Layer 3 of a small transformer language model trained on English Wikipedia (12 layers, counted from 0, width 128).
A neuron's activation on a vector x is SiLU(gate . x) times (in . x), where the dot is the dot product.
The model reads these tokens: "20" "10" ")\n" "|" " M" "on" "th" " |" " Jan" " |" " Feb" " |" " Mar" " |" " Apr" " |" " May" " |" " Jun"

The vector x that enters this layer's MLP at each token. A number n stands for (n - 500) times 0.0019.
0 "20": 294 530 546 24 483 546 381 411 628 725 471 438 509 687 266 530 372 514 568 474 608 401 365 605 498 693 504 38 429 427 560 323 453 605 388 406 688 531 492 397 459 776 733 401 336 418 590 417 545 467 605 727 343 562 308 385 597 361 628 381 658 680 932 569 547 523 609 441 260 530 372 467 484 719 613 468 405 477 337 619 668 372 590 272 551 459 70 458 335 633 434 412 370 466 262 461 381 710 547 647 621 595 559 382 581 539 545 681 620 599 281 477 550 673 384 448 498 632 443 351 412 584 507 813 396 692 501 691
1 "10": 287 568 485 170 397 557 386 439 671 717 384 442 212 638 227 539 313 614 316 486 742 460 315 413 534 672 645 54 448 295 693 482 514 700 522 433 582 427 483 529 396 611 833 456 385 540 462 432 564 480 675 661 145 558 198 452 622 345 544 516 637 671 913 445 577 514 520 447 468 475 470 549 469 604 564 518 300 559 375 595 508 372 683 376 632 506 336 408 323 600 536 441 442 456 474 424 389 697 378 592 527 682 390 413 488 469 480 595 507 569 421 545 511 744 299 402 522 597 539 428 403 712 484 865 352 720 446 726
2 ")\n": 320 638 617 453 620 575 580 361 531 508 518 545 604 371 521 634 543 595 511 380 569 514 269 619 320 806 351 611 604 892 570 477 432 345 337 518 495 515 477 777 604 701 663 503 341 446 319 594 635 463 728 627 457 604 186 406 448 646 519 434 686 494 705 412 554 362 571 196 605 491 434 491 355 564 337 320 228 734 603 503 356 538 704 341 360 701 428 566 441 691 555 660 66 302 639 230 476 476 274 275 570 631 412 605 529 351 692 516 492 446 385 440 318 652 181 442 506 509 612 600 356 807 522 436 568 538 423 440
3 "|": 483 527 444 571 654 384 784 390 502 628 304 654 359 243 587 499 507 528 405 475 465 391 465 713 443 795 202 599 275 557 597 656 412 425 481 408 309 387 604 656 660 673 529 664 299 489 272 539 836 386 573 512 480 483 86 568 631 521 531 603 879 768 744 433 562 640 630 348 553 638 395 402 648 530 563 610 339 611 508 492 421 473 557 538 345 566 233 347 200 583 257 563 527 269 471 415 421 621 528 547 572 497 322 494 427 648 705 598 529 565 370 426 344 425 538 445 477 381 561 625 325 752 256 488 577 587 434 388
4 " M": 512 663 535 652 378 384 579 335 527 738 452 556 444 383 670 524 237 612 335 335 552 543 397 465 544 592 633 338 468 419 554 343 504 383 507 455 625 426 324 579 408 347 608 559 456 239 393 383 553 451 433 548 307 472 607 430 660 471 227 614 637 534 576 523 465 604 409 282 641 457 710 476 617 549 381 445 224 730 262 578 403 438 608 323 690 572 508 562 460 697 500 687 541 347 738 651 256 703 388 416 426 471 511 842 435 534 460 601 676 147 358 593 297 465 341 405 421 553 325 353 370 517 365 632 533 620 595 588
5 "on": 248 495 441 630 289 454 231 292 348 708 584 479 673 344 561 419 681 519 489 371 487 474 490 343 587 470 299 219 374 311 570 376 374 406 349 499 641 533 313 538 459 280 390 449 323 431 520 402 558 560 754 476 522 491 190 554 576 558 538 322 306 395 282 595 492 673 683 510 571 228 643 549 582 408 350 390 519 71 609 707 464 526 418 327 703 532 607 626 481 618 386 448 531 667 826 531 459 550 502 664 395 628 664 710 375 484 438 556 447 585 429 500 426 526 38 527 393 585 557 663 408 682 444 974 686 334 505 342
6 "th": 358 532 658 694 660 453 413 391 418 574 367 410 524 383 470 595 353 657 469 257 541 538 437 655 513 441 150 374 539 601 373 539 451 711 429 303 658 685 429 227 371 290 552 488 541 583 439 376 28 781 575 628 591 530 602 585 270 454 595 551 491 487 482 845 532 433 352 559 391 171 433 441 538 694 428 551 209 299 499 742 501 639 446 441 491 348 511 551 620 552 196 622 672 480 578 781 536 840 456 511 435 552 384 697 481 405 374 383 727 334 407 564 278 658 628 499 685 790 553 501 520 586 441 762 480 659 435 515
7 " |": 469 670 434 769 530 309 597 281 605 534 627 666 597 312 572 474 458 464 290 427 374 429 459 728 498 688 261 541 391 591 531 683 431 494 475 582 435 571 558 862 553 615 507 442 393 572 421 503 792 486 671 533 419 513 73 539 396 398 536 550 668 674 687 461 590 542 665 296 597 421 519 331 610 404 492 502 477 848 436 645 301 470 574 523 545 594 278 545 58 458 187 655 533 293 837 485 399 698 550 603 607 427 535 541 393 469 607 400 607 653 303 422 382 496 324 518 410 420 760 570 493 734 369 705 515 477 540 389
8 " Jan": 385 643 535 502 514 442 444 451 470 641 514 634 447 249 694 528 673 473 557 370 541 703 458 570 496 488 352 318 566 580 240 455 699 279 520 558 427 475 303 181 526 689 430 655 114 459 395 581 437 494 618 588 262 384 506 567 739 308 320 544 633 333 267 683 579 442 577 425 378 521 391 330 703 271 794 499 627 703 399 575 469 460 528 468 604 607 242 575 507 751 423 711 552 474 435 546 469 710 643 379 530 322 300 871 270 181 471 369 621 523 291 454 643 680 355 338 579 387 573 526 314 330 632 513 457 537 358 780
9 " |": 463 680 414 756 511 338 618 310 617 510 638 663 616 301 535 486 488 455 331 438 346 380 462 724 489 649 332 484 401 593 517 712 454 528 474 633 474 583 543 829 533 579 525 465 409 596 405 479 767 492 670 550 408 517 111 516 427 378 569 539 616 674 710 455 590 546 666 301 569 443 531 365 584 411 497 532 506 820 467 635 309 494 553 527 555 616 270 529 54 492 179 642 581 297 896 495 387 728 556 625 641 376 515 510 389 478 609 408 586 666 290 425 358 513 326 483 390 398 768 623 538 715 387 720 527 457 533 386
10 " Feb": 553 482 490 642 473 356 508 584 516 629 470 582 563 32 734 453 505 447 645 326 533 616 367 447 582 635 410 404 445 461 248 325 744 230 393 449 541 697 237 275 602 699 475 676 92 494 512 821 449 516 498 496 676 425 402 478 667 280 424 539 665 521 597 788 461 358 485 368 105 315 489 377 503 464 556 391 481 373 352 588 659 640 612 495 447 398 376 544 400 660 397 663 863 497 362 656 485 712 830 543 503 219 427 633 478 597 509 430 684 503 343 403 615 760 532 289 488 372 769 447 493 492 446 457 459 385 396 613
11 " |": 473 694 413 708 507 350 615 327 614 514 664 648 624 288 523 505 490 455 344 424 342 392 450 703 463 678 361 474 407 596 505 721 456 589 478 621 497 595 514 797 496 596 540 456 440 599 430 476 758 506 676 589 389 514 113 511 415 384 575 560 590 672 714 443 593 560 678 319 563 452 543 388 567 436 482 532 475 780 464 618 296 493 541 533 563 606 243 535 55 513 171 608 579 311 927 484 386 745 530 655 655 361 513 514 390 473 625 423 591 650 315 409 327 509 348 453 379 351 792 675 542 689 398 689 555 459 531 391
12 " Mar": 527 710 523 487 557 466 545 459 475 693 407 632 430 319 642 531 506 404 512 238 716 608 570 537 455 462 383 291 539 619 129 528 512 276 581 476 584 574 208 130 400 655 404 653 145 378 343 324 216 422 616 687 486 296 473 520 631 435 219 680 616 600 307 621 591 529 495 479 543 425 440 480 660 390 542 630 581 602 389 567 334 424 591 383 768 705 376 463 529 597 509 707 755 501 438 522 481 644 695 545 530 372 409 839 452 446 451 337 726 510 286 531 597 566 388 277 623 397 620 612 383 421 625 687 486 555 369 627
13 " |": 448 685 416 639 503 396 594 353 643 521 678 633 620 256 536 509 508 466 366 421 310 383 444 673 443 658 379 468 444 599 469 726 456 660 457 601 543 618 490 742 484 618 571 436 415 626 448 456 711 518 679 629 402 510 126 487 408 389 567 562 587 649 679 436 595 542 662 336 575 437 543 410 573 454 489 523 449 764 460 593 274 499 537 513 573 605 238 533 52 524 200 574 545 322 965 477 380 749 510 667 672 342 522 522 381 442 621 420 598 670 327 404 317 538 405 427 366 317 823 699 537 677 387 673 582 470 527 411
14 " Apr": 465 625 467 502 502 521 516 551 426 654 483 451 485 227 691 536 810 457 514 236 586 541 470 539 597 577 345 337 510 549 165 393 711 74 490 498 521 609 241 246 493 655 496 715 91 577 321 580 281 422 546 561 316 369 514 481 622 387 396 512 674 467 530 728 540 400 481 318 311 436 493 394 486 452 693 422 524 632 346 673 544 474 594 500 607 666 378 628 470 672 384 682 731 574 393 596 483 688 787 583 532 226 372 827 343 405 572 422 720 517 265 394 703 738 409 359 514 299 712 527 417 389 461 629 345 350 456 759
15 " |": 438 673 426 626 498 430 585 371 656 543 684 613 619 250 519 514 527 474 365 416 297 382 441 660 424 648 400 464 458 609 440 713 472 704 433 613 571 639 476 717 465 622 577 439 383 653 470 454 678 527 681 654 382 492 150 466 432 383 559 544 601 623 614 447 588 547 649 345 581 412 539 416 573 465 497 511 410 796 464 583 253 510 553 490 590 600 234 521 58 511 237 545 543 326 969 474 377 736 499 661 678 318 516 523 385 429 611 414 627 658 334 406 283 542 449 389 346 296 852 704 529 659 385 687 599 489 520 436
16 " May": 368 629 567 354 444 408 512 372 517 749 434 583 313 137 516 519 723 429 358 253 406 552 474 518 632 424 389 436 417 530 140 485 551 190 559 388 612 596 300 201 480 560 432 573 60 478 558 741 273 380 504 592 354 449 608 504 631 333 484 537 522 666 413 738 555 463 402 378 384 375 500 518 496 471 549 410 374 609 282 563 613 608 526 346 639 522 403 588 464 591 376 647 854 413 567 815 466 666 791 762 514 240 461 842 370 501 404 345 657 497 403 313 445 536 505 294 525 547 745 478 437 488 332 629 367 591 378 685
17 " |": 433 675 416 611 495 433 585 376 659 554 700 614 621 243 516 518 526 477 357 409 309 390 441 669 415 674 411 468 463 605 438 709 477 699 431 607 580 637 479 690 434 614 578 440 398 656 481 456 667 536 675 662 378 483 147 473 436 390 548 544 608 618 589 445 594 544 647 362 582 401 542 419 569 478 484 493 391 775 452 582 236 508 556 486 597 590 218 524 62 507 254 533 566 323 961 473 380 731 488 676 681 310 520 519 393 442 620 403 636 649 343 407 273 530 447 386 336 293 845 715 531 644 376 677 595 484 527 447
18 " Jun": 347 625 600 555 622 365 503 568 483 577 577 523 533 291 832 529 770 460 479 311 389 582 411 413 563 358 244 200 368 582 131 443 499 260 367 630 321 419 297 236 501 765 426 678 216 432 427 602 458 323 659 578 454 464 438 546 701 511 339 418 559 586 386 729 527 341 437 510 217 444 282 455 548 239 712 420 620 529 276 661 530 438 636 449 614 696 394 589 401 556 413 690 829 605 323 509 448 734 739 534 499 316 432 794 337 442 484 462 556 438 308 612 534 623 375 308 520 398 717 617 385 485 481 624 302 374 506 646

Each question shows the input weights of one neuron of the MLP. A number n stands for (n - 500) times 0.0025.

n101 gate: 503 552 578 587 567 451 577 325 317 525 464 327 520 562 557 568 657 377 413 514 580 521 409 424 653 359 511 497 372 623 542 275 382 406 615 478 589 558 779 531 614 444 533 314 497 509 497 494 612 494 417 536 452 553 486 476 547 295 577 657 488 442 634 447 514 551 465 482 587 313 320 494 549 562 626 444 547 595 597 604 694 480 531 679 523 425 663 458 442 540 543 627 486 449 529 421 558 566 597 384 399 458 506 369 581 706 491 497 492 614 543 470 471 324 458 517 624 611 509 343 391 488 460 528 393 563 398 551
n101 in: 489 485 588 579 629 494 577 278 335 455 542 317 494 500 541 557 753 459 474 556 515 479 519 444 730 410 583 414 313 687 585 360 379 541 657 465 545 614 699 445 591 573 522 385 570 426 583 607 488 398 494 553 347 536 466 473 455 359 569 514 416 333 597 462 387 503 359 515 638 254 348 551 605 554 613 473 613 532 563 604 652 503 520 564 403 570 611 378 530 592 625 631 511 472 425 430 605 475 653 459 378 562 396 474 500 701 537 575 517 560 448 470 526 446 536 506 517 617 506 345 455 509 443 466 421 529 397 565
On which token does it fire most, and how strongly? 17 " |", at about 0.39

n81 gate: 320 638 444 397 513 636 365 382 668 485 530 494 420 350 599 558 478 519 521 503 452 528 568 451 559 410 528 408 676 512 482 432 528 380 634 588 619 497 503 537 396 594 548 525 461 393 592 614 565 497 454 837 564 439 371 615 452 451 497 688 456 428 494 475 429 552 491 462 648 487 559 436 441 531 542 348 592 360 355 625 608 561 469 497 522 840 437 330 473 319 420 585 503 485 590 440 479 491 357 444 439 458 467 243 556 487 469 596 348 355 577 627 478 396 491 533 326 386 569 621 711 358 500 491 334 543 567 297
n81 in: 432 582 272 402 459 680 416 411 712 421 455 481 453 371 624 472 587 526 497 439 561 487 584 393 491 575 519 401 592 450 500 323 591 414 531 500 497 459 375 528 471 518 585 534 542 321 748 646 587 467 388 655 497 300 394 657 369 491 550 612 522 525 490 462 444 580 600 500 595 477 562 396 371 580 368 318 458 465 419 694 597 518 531 573 497 696 269 307 575 376 379 503 476 380 550 716 491 383 391 472 393 418 543 484 481 474 500 612 317 403 643 685 566 519 609 457 414 379 582 707 552 373 463 630 491 590 469 338
On which token does it fire most, and how strongly? 17 " |", at about 0.47

n224 gate: 479 410 569 452 609 444 497 588 646 596 586 380 619 307 448 470 494 522 415 488 573 346 399 515 593 478 549 358 469 561 530 640 793 509 599 378 494 588 528 460 623 638 447 273 658 528 451 518 337 433 414 677 532 297 601 558 464 551 570 371 413 494 437 372 623 455 381 509 602 422 589 660 361 706 545 420 468 543 561 551 479 415 473 615 578 610 590 678 479 506 369 279 424 391 500 628 615 503 636 301 446 488 434 634 306 445 442 276 456 383 543 603 491 448 407 527 406 452 515 488 524 516 479 673 401 512 427 347
n224 in: 527 324 444 448 525 402 423 695 512 458 590 490 706 500 407 649 583 626 308 494 468 449 330 509 569 456 525 518 491 636 600 454 683 614 634 585 423 667 488 574 494 645 539 448 566 497 488 316 488 565 598 373 625 449 488 732 470 612 543 460 488 371 440 617 562 463 491 358 361 435 556 618 586 698 497 466 248 618 491 526 466 424 625 512 535 557 484 521 271 411 518 398 544 555 525 629 426 672 581 263 539 587 497 522 525 497 512 469 533 466 663 618 562 442 368 585 354 554 721 594 410 390 463 674 725 596 414 497
On which token does it fire most? 6 "th"

n176 gate: 512 431 434 448 617 435 546 547 575 449 557 443 509 749 567 518 461 601 570 424 753 319 590 403 594 422 448 413 654 717 558 370 475 519 422 494 793 468 428 577 541 467 539 497 428 687 509 515 596 549 639 397 664 330 429 482 591 518 414 515 759 443 513 617 668 524 594 547 464 484 741 317 503 687 512 601 637 656 488 561 581 353 619 816 443 611 594 448 533 599 497 388 453 384 397 503 562 369 686 469 390 533 616 478 469 471 466 497 419 525 670 518 491 396 434 552 375 506 522 509 627 393 420 587 418 494 460 464
n176 in: 465 417 391 577 474 335 526 574 475 697 547 573 419 691 592 558 487 576 532 459 651 430 635 478 401 628 532 447 596 692 615 416 510 633 513 417 622 444 539 507 423 465 538 471 554 739 503 538 584 595 626 418 787 271 445 556 639 452 345 406 549 556 513 606 474 612 475 430 503 579 838 277 525 667 379 536 577 441 406 463 555 619 609 661 467 688 606 430 569 587 500 549 303 388 415 407 512 291 667 533 385 497 538 381 412 279 604 510 525 529 746 354 301 439 433 516 526 453 500 535 633 477 568 648 398 429 597 510
On which token does it fire most, and how strongly? 16 " May", at about 0.42

n3 gate: 484 494 545 463 375 364 509 437 360 384 503 610 469 361 686 463 542 490 553 687 464 481 388 534 484 595 472 551 439 629 506 519 487 612 481 482 624 561 421 638 555 494 552 534 488 571 385 598 600 710 566 335 552 370 594 345 399 481 459 553 506 593 516 311 588 528 352 446 589 593 503 586 675 323 660 328 458 392 619 286 550 649 630 348 564 385 440 386 696 441 438 559 396 253 478 621 485 361 476 405 525 439 528 245 412 277 409 560 361 290 416 485 626 332 567 447 667 381 528 546 414 369 406 543 516 534 512 466
n3 in: 585 625 399 526 486 554 648 430 568 627 571 398 470 702 422 503 455 500 415 451 620 687 673 500 497 554 358 535 530 374 507 513 447 354 597 588 165 355 400 380 425 487 410 490 535 388 671 571 287 434 298 623 372 779 536 462 646 533 477 490 567 652 466 507 480 484 478 551 539 346 500 327 660 671 493 645 541 477 560 497 643 330 385 638 266 603 530 588 343 569 470 459 535 712 477 230 532 561 542 534 667 623 568 591 573 656 570 310 599 487 669 601 363 641 536 543 487 632 480 429 717 591 563 568 503 384 500 559
On which token does it fire most, and how strongly? 5 "on", at about 0.13

n95 gate: 659 615 497 417 674 540 532 654 422 541 425 225 458 307 649 427 396 487 554 579 423 559 689 494 572 351 455 466 556 487 639 612 561 345 546 402 654 467 584 629 470 727 647 423 487 477 535 305 458 335 468 736 540 533 375 466 469 719 481 445 620 461 401 421 370 580 378 516 598 599 622 395 574 430 459 458 443 425 629 366 455 551 570 350 428 422 343 611 553 317 548 466 570 598 461 408 553 444 503 666 712 666 320 670 565 604 316 497 447 545 388 466 516 404 663 532 560 337 516 415 491 530 500 538 422 333 647 661
n95 in: 424 436 412 538 574 690 476 726 723 480 503 236 396 425 457 280 486 610 514 490 658 546 758 476 493 647 528 567 525 597 647 479 688 592 563 342 442 546 462 625 689 429 598 378 355 525 465 331 576 318 455 626 511 543 441 606 483 538 559 330 521 468 397 489 594 641 398 585 452 482 656 592 821 390 435 577 478 665 524 363 517 514 390 496 447 608 348 517 490 438 562 694 401 425 486 578 427 406 349 669 784 503 510 659 444 598 437 556 349 719 410 400 409 259 530 359 418 588 525 480 395 557 337 449 257 358 562 459
On which three tokens does it fire most, strongest first? 3 "|", 6 "th", 10 " Feb"

n131 gate: 454 619 431 433 356 529 530 318 536 476 473 371 509 487 607 397 589 582 512 551 532 635 527 608 668 349 789 713 466 589 627 640 617 585 500 512 602 297 648 577 519 488 675 454 521 519 582 401 402 420 531 488 656 538 558 620 449 434 357 592 534 444 622 591 370 667 523 657 581 319 457 416 414 618 530 608 589 590 549 433 574 473 727 519 303 547 456 479 633 457 354 576 590 409 478 625 391 648 491 447 322 503 374 544 481 449 653 479 491 491 332 436 408 512 353 703 533 470 584 542 530 397 390 479 444 616 391 368
n131 in: 633 525 319 439 511 474 567 536 578 290 461 456 511 492 594 306 547 415 450 569 439 528 490 492 552 432 610 692 470 632 603 505 665 621 405 607 492 481 554 532 508 471 547 519 534 448 537 550 411 477 570 518 629 416 594 605 542 521 551 602 617 421 569 582 492 684 408 585 513 520 645 415 510 556 632 563 631 562 519 553 505 505 697 388 302 495 505 368 562 543 335 551 615 526 511 604 389 717 385 522 293 521 421 530 416 517 664 551 552 519 409 495 346 495 400 622 346 547 438 526 487 440 441 495 451 513 409 487
On which token does it fire most? 5 "on"

n9 gate: 600 545 329 534 550 490 407 390 537 546 465 550 486 659 569 558 502 498 512 425 599 494 445 436 494 565 530 553 502 510 486 443 370 378 523 561 536 479 496 457 481 502 480 478 453 573 524 362 459 411 623 546 521 521 500 402 536 582 444 506 514 585 390 525 459 512 554 413 460 566 378 598 490 446 422 532 397 531 441 500 591 562 298 402 452 551 449 444 527 542 486 519 587 510 555 467 453 467 443 539 486 506 552 564 661 500 472 392 568 376 546 490 482 440 585 386 454 575 541 599 490 494 458 423 621 490 528 428
n9 in: 630 579 512 480 523 469 479 434 647 583 545 467 582 585 539 598 505 380 480 633 669 538 356 746 454 498 495 465 449 530 586 505 415 322 537 493 395 383 544 509 479 383 431 539 469 493 578 390 381 510 511 556 479 598 624 434 569 473 436 433 454 481 451 458 544 421 433 484 601 534 429 581 515 552 407 472 448 532 491 598 672 525 361 393 570 622 521 559 480 434 377 583 581 649 495 400 445 403 467 449 457 475 511 449 514 536 578 530 500 413 566 526 442 450 574 437 509 536 451 608 478 519 525 504 586 424 612 586
Its two highest activations, in order, are on tokens 4 " M", 12 " Mar"

n22 gate: 586 557 481 570 509 601 460 420 597 458 485 564 463 340 576 365 516 392 543 564 358 605 662 506 415 603 648 260 569 404 466 543 441 452 447 579 571 801 650 512 621 713 572 488 587 459 448 346 376 503 441 476 471 432 534 485 470 457 420 543 531 462 557 560 294 494 506 383 427 467 218 552 539 414 613 396 478 428 500 378 351 396 448 535 208 650 374 595 554 472 635 406 624 399 337 513 470 500 578 550 512 334 595 339 444 370 429 491 470 441 478 562 488 555 455 733 463 572 641 400 661 582 500 410 771 528 666 497
n22 in: 483 594 503 446 431 451 608 526 464 480 424 598 548 391 436 466 542 427 534 584 440 203 674 466 528 761 517 237 618 398 403 534 500 444 517 516 646 639 637 360 811 614 483 353 507 413 514 447 367 475 694 353 422 419 554 481 623 691 340 667 586 406 493 563 414 466 397 322 654 342 411 661 356 500 570 446 504 428 527 316 572 490 547 559 287 477 493 601 536 582 676 484 562 419 311 378 484 585 589 400 487 630 379 375 325 386 367 346 418 353 643 552 555 473 567 651 386 417 528 417 640 663 408 510 655 323 771 610
On which token does it fire most? 10 " Feb"

n168 gate: 366 677 666 444 496 401 528 466 455 469 331 350 493 639 513 651 633 529 444 674 507 467 493 531 575 418 465 606 229 344 640 634 550 435 414 584 667 489 582 603 478 559 565 642 721 347 652 545 472 805 521 604 493 526 408 466 393 175 284 539 625 355 692 438 725 331 443 424 326 586 362 493 473 626 322 635 493 475 511 441 393 398 518 536 460 411 547 608 589 415 419 456 416 430 428 565 439 288 342 435 346 403 517 468 700 277 433 696 390 681 305 578 593 475 607 482 402 500 375 514 306 420 705 352 590 496 341 479
n168 in: 552 718 577 351 477 434 448 393 532 625 478 510 651 558 407 633 534 524 432 587 671 490 659 400 540 477 337 726 309 424 584 641 569 359 394 569 764 534 444 474 568 564 688 516 724 301 657 461 335 686 595 420 459 619 273 484 426 471 520 628 427 470 655 416 563 366 516 571 226 681 424 477 668 477 432 668 568 646 414 578 431 357 555 443 460 672 543 636 494 389 461 478 531 422 361 420 440 452 478 390 367 503 591 580 619 435 266 648 513 619 461 623 384 546 494 448 481 462 530 468 622 416 621 372 530 546 337 484
On which token does it fire most? 0 "20"

n160 gate: 475 468 408 417 481 476 602 545 603 488 552 391 463 552 600 596 642 612 432 729 636 535 434 583 383 374 636 512 395 494 537 559 418 545 472 645 617 650 396 456 490 524 545 616 655 347 410 512 537 650 428 637 588 367 512 345 430 644 593 447 465 668 513 720 415 475 532 663 353 770 366 540 410 577 380 657 290 437 381 377 281 546 241 298 478 582 361 512 467 413 398 399 521 346 434 544 353 473 476 636 475 494 420 516 352 435 406 516 461 491 696 461 503 475 533 358 466 573 412 479 402 659 534 397 528 338 488 506
n160 in: 554 597 530 514 433 465 300 399 194 300 571 794 617 557 331 609 637 440 583 227 318 545 528 255 552 648 682 542 533 529 637 460 713 522 530 434 469 530 717 595 632 504 433 544 244 582 664 414 614 396 836 432 397 413 471 570 332 695 274 456 544 358 624 436 452 507 618 541 529 361 471 504 507 583 504 524 451 482 408 451 540 504 536 607 537 592 426 579 391 445 318 503 479 496 415 739 532 341 479 214 356 393 489 548 522 592 804 654 489 364 354 500 393 485 371 486 377 518 574 317 643 407 482 664 574 573 544 644
On which token does it fire most? 0 "20"

n98 gate: 636 610 686 629 513 415 471 453 481 510 554 480 643 524 358 481 239 437 535 439 730 433 591 458 711 602 516 440 583 337 445 471 559 413 569 281 405 610 585 503 493 631 551 601 433 437 403 354 467 473 425 452 595 361 549 453 490 391 581 363 497 331 430 400 273 745 318 453 375 528 321 458 434 697 462 430 591 464 487 574 490 523 458 252 437 563 454 603 582 416 604 506 584 359 589 546 487 459 645 447 683 646 401 371 507 572 624 274 459 392 308 484 346 500 360 477 442 291 470 519 401 334 464 471 298 552 578 343
n98 in: 481 435 366 389 487 315 541 515 703 381 556 579 372 298 709 478 726 520 437 447 321 549 621 532 552 448 455 497 445 532 528 513 339 585 319 570 610 572 345 506 484 531 416 494 509 707 309 456 497 423 558 491 550 683 388 653 441 557 439 590 684 555 569 461 629 389 730 484 459 443 567 481 337 468 689 580 483 545 529 537 484 494 532 656 533 447 500 427 407 535 265 640 336 487 574 572 543 537 401 610 361 316 531 598 481 507 420 661 321 705 685 497 506 443 572 649 367 721 409 378 422 660 548 460 555 570 386 481
On which token does it fire most, and how strongly? 10 " Feb", at about 0.12

n166 gate: 465 453 541 513 382 492 572 526 592 476 547 425 557 489 661 436 570 605 524 579 581 353 336 442 612 552 438 484 519 649 343 573 609 580 456 469 418 456 495 519 447 585 565 608 364 472 661 471 373 483 548 463 500 472 505 551 550 412 562 538 587 651 514 387 486 329 505 492 500 289 497 386 409 548 357 337 335 432 370 562 562 545 615 514 337 542 464 444 607 382 454 520 356 718 465 462 360 492 482 380 436 745 338 527 533 424 541 359 557 562 495 469 429 546 595 457 423 532 563 548 518 393 686 455 599 451 586 513
n166 in: 513 323 473 612 460 485 571 646 572 551 526 557 608 419 562 607 574 476 448 642 489 422 297 482 527 413 393 530 495 482 477 435 585 578 388 393 525 471 585 350 476 634 622 513 382 530 550 569 339 464 526 644 530 514 479 505 587 578 435 429 633 388 632 398 471 412 552 648 417 439 466 456 467 568 322 407 405 465 458 511 403 529 536 468 387 584 492 409 624 332 497 602 550 609 487 505 391 627 467 388 456 546 407 527 476 494 474 268 579 532 547 611 431 604 521 513 453 595 460 613 564 328 642 538 601 369 649 513
On which three tokens does it fire most, strongest first? 10 " Feb", 6 "th", 18 " Jun"

n33 gate: 626 521 606 515 582 545 604 483 523 464 399 500 394 535 443 410 446 545 526 375 424 599 281 413 558 437 565 628 500 505 564 495 513 492 503 374 486 484 618 422 615 446 407 432 576 455 443 505 391 508 510 604 476 616 518 450 614 410 482 510 416 635 463 452 432 508 362 303 587 453 508 503 600 686 523 498 565 429 523 349 529 341 353 518 561 530 810 467 380 622 433 520 485 654 424 588 575 518 555 492 485 624 487 466 531 530 534 370 520 641 308 517 317 531 431 531 629 497 476 525 609 492 555 411 600 510 526 613
n33 in: 676 550 612 462 645 503 495 547 593 476 468 548 443 531 469 337 318 438 435 462 409 694 418 484 636 472 576 444 464 538 640 361 558 528 542 404 491 520 583 448 601 385 426 401 663 520 481 583 462 474 546 599 586 617 385 435 650 400 579 580 569 626 363 346 492 416 414 380 538 474 530 632 677 633 546 339 571 500 577 369 481 275 410 425 528 511 617 381 405 626 519 573 508 657 434 575 553 613 556 497 519 655 497 481 511 503 527 448 545 634 380 497 277 500 516 514 608 404 398 505 556 598 530 447 661 486 546 513
On which three tokens does it fire most, strongest first? 14 " Apr", 18 " Jun", 8 " Jan"

n285 gate: 644 493 602 309 589 612 426 768 443 588 785 503 484 550 720 663 470 196 532 383 684 570 450 424 559 357 571 363 651 581 367 439 545 645 428 445 453 510 448 484 470 671 681 597 531 467 381 481 303 605 535 513 634 396 561 300 547 481 420 529 389 474 444 352 562 484 592 451 560 633 423 465 478 548 443 602 603 555 594 500 296 538 443 562 711 394 461 265 628 558 570 506 497 427 471 411 615 556 784 333 503 522 538 372 584 470 455 481 447 536 410 645 403 391 541 580 490 503 477 630 434 474 500 475 579 506 353 380
n285 in: 580 503 648 385 609 472 481 614 459 696 755 480 452 584 671 580 349 384 423 459 550 566 388 417 529 555 513 384 618 588 411 455 633 626 559 454 551 427 402 429 583 662 641 481 453 447 403 503 338 480 513 472 608 453 445 281 459 580 439 367 291 553 427 331 640 394 518 368 643 510 510 347 456 615 424 629 533 379 597 560 283 494 349 641 834 519 349 385 619 403 535 429 706 589 477 388 572 466 625 366 465 535 500 362 402 588 277 481 469 665 536 683 552 458 573 628 465 658 438 668 509 460 568 601 493 565 455 411
On which token does it fire most? 12 " Mar"

n226 gate: 400 492 492 569 381 418 420 562 525 384 621 428 436 340 510 485 516 590 457 586 492 442 415 426 500 609 410 410 521 404 497 533 412 505 518 554 549 521 539 469 553 543 490 399 525 500 628 419 497 500 412 475 495 481 521 520 460 663 528 616 625 608 463 767 547 398 446 421 566 563 291 398 373 625 625 462 668 597 510 462 627 462 480 644 529 635 492 513 458 637 495 505 453 538 461 637 428 460 510 301 462 495 581 450 458 549 492 417 625 472 521 515 495 433 475 457 566 495 675 485 727 482 554 420 759 348 533 470
n226 in: 355 483 456 687 398 417 403 516 505 410 532 478 505 340 505 551 478 583 473 503 508 472 390 465 489 598 460 450 439 408 452 554 533 439 588 518 542 401 492 391 494 574 482 454 616 567 594 431 451 415 454 365 587 463 465 508 471 612 549 438 618 583 392 813 516 500 464 478 532 563 329 476 377 586 532 417 567 582 562 452 646 513 484 689 511 526 533 505 445 694 578 528 461 484 451 591 409 521 505 305 404 418 545 431 413 523 367 443 639 440 527 528 486 379 405 476 556 524 689 524 595 365 557 355 764 246 460 340
On which token does it fire most? 10 " Feb"

n47 gate: 575 500 845 434 497 612 680 453 563 591 375 521 483 434 481 535 606 446 503 511 530 506 449 615 601 638 636 650 559 500 569 529 485 590 639 472 339 381 412 550 617 434 545 462 500 539 683 480 570 613 614 463 503 561 296 603 583 572 613 561 482 562 545 572 544 590 467 634 454 525 424 448 517 616 655 625 443 603 383 642 538 471 532 435 360 525 625 621 418 465 677 298 528 566 409 503 430 435 455 518 537 574 414 547 553 558 412 541 246 462 555 601 427 558 714 497 621 381 229 612 403 542 442 415 476 465 416 557
n47 in: 450 503 838 298 654 545 600 439 689 392 268 417 467 302 478 427 566 476 576 520 559 538 597 530 650 574 607 555 340 433 616 507 503 665 775 659 262 500 429 520 417 510 493 446 487 490 563 507 567 574 467 530 517 573 336 638 513 536 550 658 517 555 476 538 598 610 452 624 543 702 463 596 500 696 526 484 326 493 355 650 577 308 380 432 483 675 520 669 516 554 583 376 529 457 202 476 545 461 516 568 523 526 414 462 615 504 403 537 224 487 694 625 463 633 585 576 649 356 415 589 382 644 453 552 571 584 410 249
Its two highest activations, in order, are on tokens 3 "|", 1 "10"